Layer 10 of a small transformer language model trained on English Wikipedia (16 layers, counted from 0, width 128). Numbers have three digits each and are written without spaces.
Take only the direct path to the model's output, skipping the later layers: a vector added to the residual stream pushes a token's score in proportion to its dot product with that token's output vector.

Output vectors of the tokens that the questions are about. A number n stands for (n - 500) times 0.0027.
" until ": 302463477644509491484522620632634625422292520400673570296558484684604392714487427557570467350297610480439471445539417570491598417493468479393564480602684525672403399552596492704667513551480467439396337542464553189597401469723377543307529414739333570554400579415395517735556380448480381447393603645430509432394290401439494568509571422480347546591425544553553584489475638380565473587630
"ater": 591457670241619582473514555465218655412496555598300389661415561424487441626428626334315420153536220665536559491423386553621621740642390530354244459601484517777664590389559417414289537591388560215453299550307520372449687455495537724360534552777341480438605395460746507524607338446640542520326514564519615600514533330624653700429550404464319458365642633615371486609630487655554684251596
" career": 560452503616573272311483343437489592295486530316659782529484578486366366492692588605429469606490531731358607522738519538276496376462544421446491462619718734458577520428406097464768603503414360308523246455382584430350465544249551435542507469542421198647403675476350507618545430622511506485361475378445819433618519354466435354496443539570564637660559347745556828479417575508810432605530
"ar": 463340536337394532553552409440516653389425527665511620534488629518706545569444433329714411420657760601481504503491621476547446608463356581564591413506289335646632619490354611523497349545466428692567602378551465574468397463497559469513540372447635205390551611494429322470469401304619315299558447532487735603406455541572529515438540547378497463351613685547494429494648562595269645298501
"ician": 549250814594527422551489629674500633749522419551514542393488651688637204492645496442279220320495243806300577303180598528308530565578393326643667600305395566467603407526589374658630571328522164416611430509479503505573285601483578595526614297773474677489454601606311538525396571446612541495507124496554467532508397554744586707250479339294759571581524333271546671517638618330668285454558
"ge": 399706913553516493593561461461716441531503440507530392548551647511247441576464412552607329729435308454408304626246605671542480532517367770435485518535616681618359597291717338467299492604515546354499612257517496408589456612400408419611292382551434481481574673614604431505576257545450399559461380438690515581545329657739572602468562486452390597415475380374295507614495499304413633461513
" tracks": 614627462207605454412499471541561441620450471408313578357462448379422618583227499303420472679284237575390518397540386818388601587489518239382510540570616436221434644601585437672677505521499402557305503652467556443683433263315547582651396323467348428686464715312510539496639411590349518725565611690652652516545553418526526441585652569503330679670609534435382631566405606431551434430610
"iers": 492310583486561362669521463433332565589484421458340449419755532589503492474466573519416297464675432597533471403500543613538429353565388269416602450443675614232559375607744499633415437656510446532420599707352518449655544308406607602237398298424697440703563479254480338447606424467477483482613323667213267525365366511642750568350591479442437345628590440396531751694396860646532541679824
"ant": 626303653444559408673514581371211425397583383517564622397702687616396601468584584427590404580551336407681607278345602272542558613625580388495601522454515620567642421322356519512495405546609444702403439476400454499556510401435370291437376370709478495498471594345546294353406484520422400373624601566564532440558409432661467599413557492543684491419505771423667280523658578759433543482518
"ists": 443412677393401606542546454408531396666391436525521558580518487425392452675645530774594385360695439580326636325350638579530547383508645485540741660271655664411709419542741501415418670395425380387408416710285524374665357178501653519445260501303587449360442441445542667496548575532388439522439474598655301518636557457438409408365630243512483388623672504356433662577392627663747407321643
"ram": 612022488510557690623550338596393757589433575404497468526670504553407318443404375532545344509534447518508493366584696431354656486409423637373281317516588573372446602501634603363584523583413621303642492584364500639546413480399293361493451529603345611547648760294542637446569562638541533434415286375544452610337725291501596632337465569333559466375696602505662306321602702540729591544466
" →": 654514459442443389464406463499506369595692489391315546346552588572716374622447463645437489429180731543479331262555650793632447410480456737166314423550479565557425368385467581471610775627507242660178559289684521500420626348388526706555354655672387869684376230638753519552655218478545412548430426479616542539463500610519611288480330581542352290722560369254625553664575277520584479694507
"here": 528420461161695331537488445358659796342477663546444292458695322471449594616453428589280366224551365422562430440503305533519625311544418504373417241486410533699544645617520355508678548751522457789508592731379503504434744295041381682426442527689546622714452457533612748557533428843554360572542281598325527690385810499527673487462491380391545405376384243513639472694535416257883490428528
"lam": 573340733602565551302515304502344519582467631626232438459733489668587518274328402668582415659464617558353501425435781531531442532485530505512379511341379570596494468601548522379768492409484527567606389459377516553386450486538326446427456468531447665597548719367433535455364225565465472638611396430408737578594552393764511759372436583322469396494489412476538558463339481473686518475523
"ether": 699142668162486709226480669649391678457417572351241360622620436621164480545408375583574259398709191479527254596181287767557750284504465519376537659532522517449375922480602350665686430485283540689419375378480468334499621459309360576741751479557565518474560586485504605516614562594641552394413285551204335575249703453631909562381617464504467573544287453529516797378849432351743447340867
"ans": 629645503316447558330539458571408676589325469555640613593642564679413607656407526539457360182581528348607461510553539423593653412539577344472634425392585442385682613352510676684682402370404465583414648404321492573637590614530463372447333526383530481427323608298530419317539588560481385403509524567490508544350560439634622583478548595297549410550637624385506504476469419578290527237632
" subject": 600286498539448435229506381326546432577599425428570380404453300570522400509194381641475482528448360524534773451339562510492509491512539379418481496367467595634493455503457532613465516459520409479528281359363569554623577560426573609575372398658485550405485520450453761555698313539418586622607613447653629566368403528644458480606660391588565656387408516592656543571506506429674390561686
" Australia": 564549478573499438373476458464475565454389613556398389605543496519514398446608388515411531690301347676550396410645614594478575372409607293445640475225628656499573589354490527438330564622210407407323588492560567409505310531502382520463687611526359644403541506448420554523520590544487560615672411554473519646440658677568483511593508586405422461480540461634466631434436621560394444567333
"–present": 447584541577632302300351629634552537313659468644471387569392482599721299619548440563398481304526604559368483538336525582441775495603608495271535478499602520520319328646506333553579676641413486490419565510311560434568074420413546391637640404618455645474381584267637615527566362513344531555691506303448692602598593488394542464412488496542499611632288442590421654521464646408582367369506
"forman": 456445537227610439537491730512387427687552369210409375431372323581488327439545519584492283447598605811595258327319685612494359551577447473654258706300322414195376661616588286420504552334378545317538334433483507301720559468442509549770202399518508587660517577601390833688758430673410592660542513201464693544599716566469524621355419613458340724722496406469500708652641608341755411447504
"hab": 390618553402512549507458389421169389409388638451483303562565394585360550723506556556554464449313510532634445492311522710587431547681453823453536439274216389563437459402553607712636607528374542622364393679466510699678397673524432485429297610527309380691625699714370617459524362295495349519562567473348611630352770474660639711352464533455613507364394609549413437431472402383600370488603
" December": 390474583608750448614443411414452561367325430356471529393513407398500591516471354436611535649403566556513722467478524783636670370477524306306510623320407647425780790243513568493524546680506536591463499499507592426571478490397301610436503562596324650663453518382544556536536262560575547613545475405360371481348402359437479548526536426557477556493287365542442563472510414574745446539668
"unk": 649336582329559597368440369546388418643537607365465498233524784794386580498406380584393422467543587559306600488651559400351495599479427392513526622424378297502663476609313543672491550310439671299610451552373481495430597547615599649307457417558628535522569487431526400487581333616436481487686604379524610396545608465629508479355570442641329488455667555570719631404332686526453485449271

Each question shows what one neuron of this layer's MLP adds at an activation of 1. A number n stands for (n - 500) times 0.00087.

n572: 593336562335554248306462508391412485490518515687494621475527575359546579461341606626596599560632506542494560234457594548444224564469711534494520416449481544646635485450644520465409447337479552392488468454558408518529385551509400537463514447641358526565720566470544645560276339422642472494659437491563299459602362424584437620504370638490538403491548594478503657678448422434372639358562
Pushed up most: "lam"

n8: 479379389462426525544642458575595451478419420451500515460507566550404607489529385437624419460491470460595455564479446441630443432623601471629538599567450617475418591434498434419525506538388441601469418562551553445514502580451533397395457566608577548519440429595418538372444565556384610488438489552613345509397526479409451505662555564470695459248455432420530511356666463571662554434627
Pushed up most: "ether"

n533: 403354535423665631542491562505365512435502472577431616623591590502432510558453510368621362430523486338514564488510483579545519667393379567613477255498671542420532514595507521520574438571474489377507452512293645437539596467599484475466545566507397474451505540439297482579562452559483454535598445442607537544594576469433505545370471512510356560522514587397486487456411502452679564576393
Which of these tokens does it push down most? " →"

n598: 426520467443397605543520593364516477452410524500586477548350586424496493354455640576649733360416489519496654554498561568567527541441582418470554554491467554435386493454465571558646420539610433428544454514510155471566464257417442606544472474502417480463420491621523530488519544491531429517518439559498524493577401583498368600422595507326439549551493533391467572557498511525522622511567
Which two tokens does it push up most, strongest first? "ists", " tracks"

n40: 469610489532522478581611458717506508488454442491554447551375435662454729571415594425407500576524416206519721574431320480332383748541481465319459418427644403521569443621471522530430574422494351492365476454616532458470467483548387559445635532483527491582444441525468570512456503703547535470500606566333500384562243615418338571605523462386478539561426615480472368584477576750467497472570
Pushed up most: " until "

n224: 385495548461688579373387399561510367671581425489582647489606441631532536462503544563505561449591497577581513639513489577579448379535465527466596477601546601554410497433516559385439503466480493462505584492340648480532639500454483510586520572302455714579523529487494568462516484360591463449512532370562382522593321367445423336466642795356354573566378401600510486480490462523462356613465
Pushed up most: " →"

n5: 333564523447366618677605609411594479415619518451596432508466435339441392532476553537697558465547377493383409411442346380413539500554386524447505505546706505552638537487476351512357420285581530536479602476517638630467497513497478389482555444495721461508559619526415571552532250580530550478637577482458345546346569508492516399639348500475595503487476462508561568597555443352569585393411
Which three tokens does it push up most, strongest first? "ge", "here", "ether"

n209: 534407422362411426357479614559454528533506522601497532554554648434532786389485424480514639549538464619414373460494194557520743461553367624448535443553575529458421236368544454595363510503467484517675452413628641494470559344489581624474635491511568411439447470576595519444336470551458535781419467423582387431637440627491403438375497615407413536590529715547639564463454405435614382466586
Pushed up most: "ether"

n222: 547387528484587536413520529445532522600583617364798580567557332567437545474549460510509580344527332650605610696580418576484624618424466451439569484581473543437599618577280647452473418429469464528350594580520520584531547370503509305519401441359418592351378290531504533382304588447774529346395591334579355537576601295446402321410484776587485444461408598610546744359557366475738661481556
Which of these tokens does it push down most? "ge"

n31: 440375551323430645649448449342169367535472564557530628514596527489346431477628576612503606414523635490446538643503568368481453407506439506431440451549460480647338497598483426463421542369439495713417546453406548605534524503589518547367437562511582550326484509205515446654480556495426567414531435492423549476743603494550602580474590531532598441327522466514570497644572576500578590349500
Pushed up most: "ant"

n303: 311444544416483534529332392537458642648500474663684394704422536452619395394537522567488757307560447617547396440506367467382542541438459457563517574353827404440693409358454464514775405436628560375533642327535576374572468440695508531419423645483434397430574565388423500497478497674519418637462523491476357543340500470622472569404521571340669485357380450469605492399548406488418368437605
Pushed up most: "ans"

n537: 707503622418477583484432452363473328403428508517417444412592679426487473301536509503478581351526455467516468524527719565655525587520474621538578424471343407612541464426399403397471503223468580449379417522547435657607511457361546492651384539516419301425567444548524451559550514505483497548481653536554625616500498676506522423506469565389523638329574503656558503728295422519578547451564
Which of these tokens does it push down most? " until "

n391: 608389432485410500453716442400595433532556534589619570445475416546557405544443442401351641436493473579637314450465446393360467545570498562515460579456482616511511505582523524393452368558536712478475487500503376556517666507498387396341315528384442473357466593421430514606618553458653472630454564455542594498405418391350466364615523490537632558548563492610485523492710434552482469547600
Which two tokens does it push up most, strongest first? " subject", "ram"

n164: 483486462588433484581530475570432548566493516348435547599529526397587483613430438428401644440472574622607541495446513529490539315430667540434634481602622613452361436605540450454388509527385551466466574448482326578512593505493479514483472473432446396413586633431489493603415464490389515618478475515452487591476602409375447556491641354434651550436648402636297730482366471498469442556448
Which of these tokens does it push down most? "ant"

n337: 578500500418382429457518580433486467639376383666564543379543422471523587431502396485517660552507587609535600625326587586455459559490535517488546614356467391490637490319520645381541486480446594514519447327482550479572495526438477568483400596474491322498663495524412545490423462462420434448590532483524585409508439595322517758531507463344569547405594470537512382607536467510609555488523
Which of these tokens does it push down most? "–present"

n638: 624464385562497586437437594304576603476381476298503638641601536542585489599555503497386612423349508406404575500489448609363621506671454630367436617390403468638465427392662446558407480605573505445407453545635500388492445358448547479610574609397395307443461497544591608459540390403395466326570593567622413606628408489371292491487677520321521620571668549434655503363534550606473470508549
Which of these tokens does it push down most? "lam"

n271: 291554401645366456551623454475774697403568431500379369471647695534573534477291591475497741515599458551533500546361408457380518614379536487519488396494839443436579525408563493628566240525402407533417403444421397392491548304693540454475552516536450497622482602566445549478399291524449478478577471605366659622433464503530418522682487570320300566519635364491655506704608446558594421463290
Which of these tokens does it push down most? "hab"

n1: 609472535609353478525677553399518385698602417438556584432582508518512518500574634668556500327544386466480395528482407492444459451652555492508561633447470577511387414443532469505442363403477628549245448634370232671542404371398534456573446439493517336434421439495609578583484648472511531543268463596618320522433577443439484527631629428562520485367559503574467610570523536492410532438495
Pushed up most: "ists"

n95: 599492481587460532563462482549573481471599514468569635503475428427487268412514420557621285321495677482582541414360442439596436668385338463615410459648564394441468534387422284410565539554565587318388374596432504685546505542544492685593386365430374338591511733648503524462448512409471325592522595648434488516509601579402770459451605373535495476585508506528608438494500495547521577475563
Pushed up most: "forman"

n344: 516394449481463529348793584350569407654330495526508574468572557503560428365594626508500414362401619354543505412639247533451409573626511480575492555587619619402453331433343518361653409615519322465611419430532381478495527541457581594555518500516651387441432543614395609489559383549448494529434534472560506417455553547535514273507522440584431505500296651480653513335417546708529413563505
Which two tokens does it push up most, strongest first? " career", " subject"

n83: 454666477478589421527409511599571422461482500496465573432494638468448547438417527356463564461565515556527535369581451502373522564465477524573470556498453451621526478477397511467481567440371565457504457546454287450485634604477589526470556431460543418426527433458332550561550577442490524543531582608475453553647496460435494569472586524516549416417551601472426436519606558531521560453515
Which three tokens does it push up most, strongest first? "ater", "unk", "ar"

n199: 566380431420327526443641452723616430423549521328322381478604625596592668486601445556503301451523413571464470409559528339446540604519254610429552421557452566612606571423468503483585496354592552527420667624627427640491485506461546555478497528379523332316452611713398425525845335602554596272737529402606265571354392515637405452533652456439404550540488506566458545537289482415432485491461
Which three tokens does it push up most, strongest first? "unk", "ar", "ge"

n20: 367535562446341577441594297549470301544473669503461458616422552439534491525522570430503593659440356419354557225509618452391629452481593543576509366529446488560390467561630300352532556503564694399557563561542658465520512658515630622355560420459500523332682550556453446345475455521319618441357469509488547616637448406587438816425497578387555619792365543500494519611536323569373425488485
Which two tokens does it push up most, strongest first? "lam", "ge"

n98: 427388500560371497536390626663395407590291434334441458417531598403369625518453407491433555492420678439641551466503661446506526584365409433634627534553709415551510491642559222473545720488401600517371410612385446589497555410492634484557465404467484503491403418550509505697433473528391377535506495386497621470593466331503673482581572491592432233615670395370613474401500441489638560494566
Pushed up most: "ists"

n287: 463360535553469468470488438459421451465522429624545429438469582421597471493446631582479433460561458513648399509507586472565452581502389338541538608682483671335521474472458408466404318705719507535627487437424644505553435448432480496299498454355568510524556525418428580419554530521611567510478543417467522468521476505487529446472590478587550639486595515561479485616488470649467464270577
Which two tokens does it push up most, strongest first? "iers", "ant"

n474: 567659436537540294703666526695622480557460591574315468435460390317350483458482293549539651457591475434506638559466523644439551620339511474443524567550589497402449509407330476645388450463330549427589587448415301508527683619464423532480597433407443473474625397589459599294448358480632557612529500440407488467454459549503313627607555556503652525420602436543561266506435489593584573590381
Pushed up most: " December"

n628: 500428460435646704489522589494494431454479432327610687537552601456558547627569522628558517426464420438548378317377678535680728540563353509512522442500460365476503573492554475373475572527313514413327577574478695494391563593526401511570591347427497309402583385201507426473524587454285559340357417412433506542401532459616672546310622618445436622663564497440483432364576552526509620605568
Which three tokens does it push up most, strongest first? "ether", "ram", "ans"

n388: 610522659692397391615404354491526596668413589509554396518420568630543609540538866332508399554673534704589506463500350528438523600388694459408587477458587444545533451514471503589479319459417595525448533517479441503467358477626352527420408570472421580584646476475405320538579545463470520556315495448381485596556547491460547545446311509521333456607583335614486566308511306491434601463444
Which of these tokens does it push down most? " subject"

n448: 595465494474494567580664514332538379552367548284491560442517450512431436514656519690520625439478480538323431634441575395557550531648678644359556593408203681485333491576467349528378483553390378309632595408547477517441446474529486533515622428573539412336532452658529519500374398414600485491653642570651552635449420388450446457586458433463475435337459355625406641456284523517457617608677
Pushed up most: "ge"

n318: 539560409510491411599567525467510374570515433497575507621409590493370569557470557483512605530377466350287539495507320527372370503391393467624514529435619518503544495581480415516513509478300516352520590475555461612486577424534403474451519432505359410452459480551599551431495531563467624592486512364566510460671625574366411615631562620515418421443598611563712359516532618603479484480409
Pushed up most: "unk"

n589: 347640438482471488590408439578564402460487507383392543532634333464375462488586505616412447380584488441458437616495500574365500349439522712577500566540334594468396633647484470558432548639559609490454385399584532624722555632603445322405517461542393413495350513455545507627599541407545469603633478589394558446392572567435437458518523487303415431521571413534512410497457538528524519470540
Pushed up most: "hab"

n606: 391370368617615526428402452475641521545525508390273415664535529533441530540447288505345408577411553462411497696427606578484662503581343506503631409701662670701464397664402433359370459456380441516497551448480599521547547462460530589611446461320523483517341600471325601464406603545396535430592574443471520565553471424367550402516547514619552411470508467547597540606546497548477391565550
Pushed up most: "–present"

n423: 509506466512705553425588511341594549531607554491459701635599494405461421424627444622714656456705471576440439692429591599414500488467531352491550529377475672426456494556458481319653610313622411318432426562550402546531580485474550600568533307401461267318557258416529346606458475627470423421463394491541506486663468503481479503677384582445500494334526479608301473490415612360636480596514
Which of these tokens does it push down most? "hab"

n363: 291483526495484472452623477584559444308405471562454539528525556495528458452470743467446628544521558377553583488570510564435386469411419467463474358560518518453520480567411564619387387565412528356530625445529445582581404505578623472510495467459668519450456597391429463538520471315664338436517516693502410550554448490334426559611588691536394526537596538467361477436465587613510628625442
Which two tokens does it push up most, strongest first? "ar", "iers"

n33: 615536616386576643543416397654422600459526583449497462598503648544666596567487473461541818458561335534447528379536537557596490566390643436565394315525467503421539443552468547525624317539457377431560495463343451457323432539480395493331485468558587519445520559363621553446426577446532605444574490401510393507269556380517431575616489420492547673393552508466495320438495541410418530539624
Pushed up most: "ram"

n241: 514310516525438574506495506517488500489523421525554557494549577486365553491557496457430358410467492494587589472490563628424486494452415481678506484394470519534593473567525474494596395463476477468578474496413377381529564445654546606635542515449553566496434445680430511705450524516496451511386529449540540563511422436637510574469537494481477474368504523365455508555494362427547508482554
Pushed up most: "ician"

n424: 410478539462323570467508494530435469434606584593553593491455594473513520450537486468588520466500544467363487587529461518467469509542491698509388398463528525514566415435350582606443471611506585374444545572419706559513454553529494475478623500530432495466504417504400435512601488500419457514464576621460451470451693482338541537479455486699530520491368601527480444658455364380651346460476
Which two tokens does it push up most, strongest first? "hab", "–present"

n415: 505542628467333471517648568518576425471480471403590469513598489375564543498432372531480720428471549556500583399500591482540546406361527513434464422463460591330408599490534636646395449423441507560477673441398283527471554636473386366462392715441444595335577479475618476306425594428495482463612478551337526568365456523719508492545521552561539453490485531417520451530581609387553735440431
Pushed up most: "ans"

n181: 483613516421394444624472560249506572518369446705364563582458488452463441487613447400475450375521629562546469450534431573393424503535573384452551353495388376415487458376555624596524553466671543619429562509449388473387489506489342606562412500486516618526720604586500700558463551500430395422261441486419681473433523384737474681278517724429508568494525671443334568524464492453604465623626
Pushed up most: "hab"

n185: 627387492641706647503559557198494550426339438436566505521386446689468775591416503557544608423439516458448472478396517681484486527630495463565537580563618569515622551495462491460625642568348529636410512545482366391511391313616658344475476483473647575394335442566534482390448450467529486387640540480422256484576564410485468413467423422553404582460464552551562570637469360595341417536508
Which of these tokens does it push down most? "ram"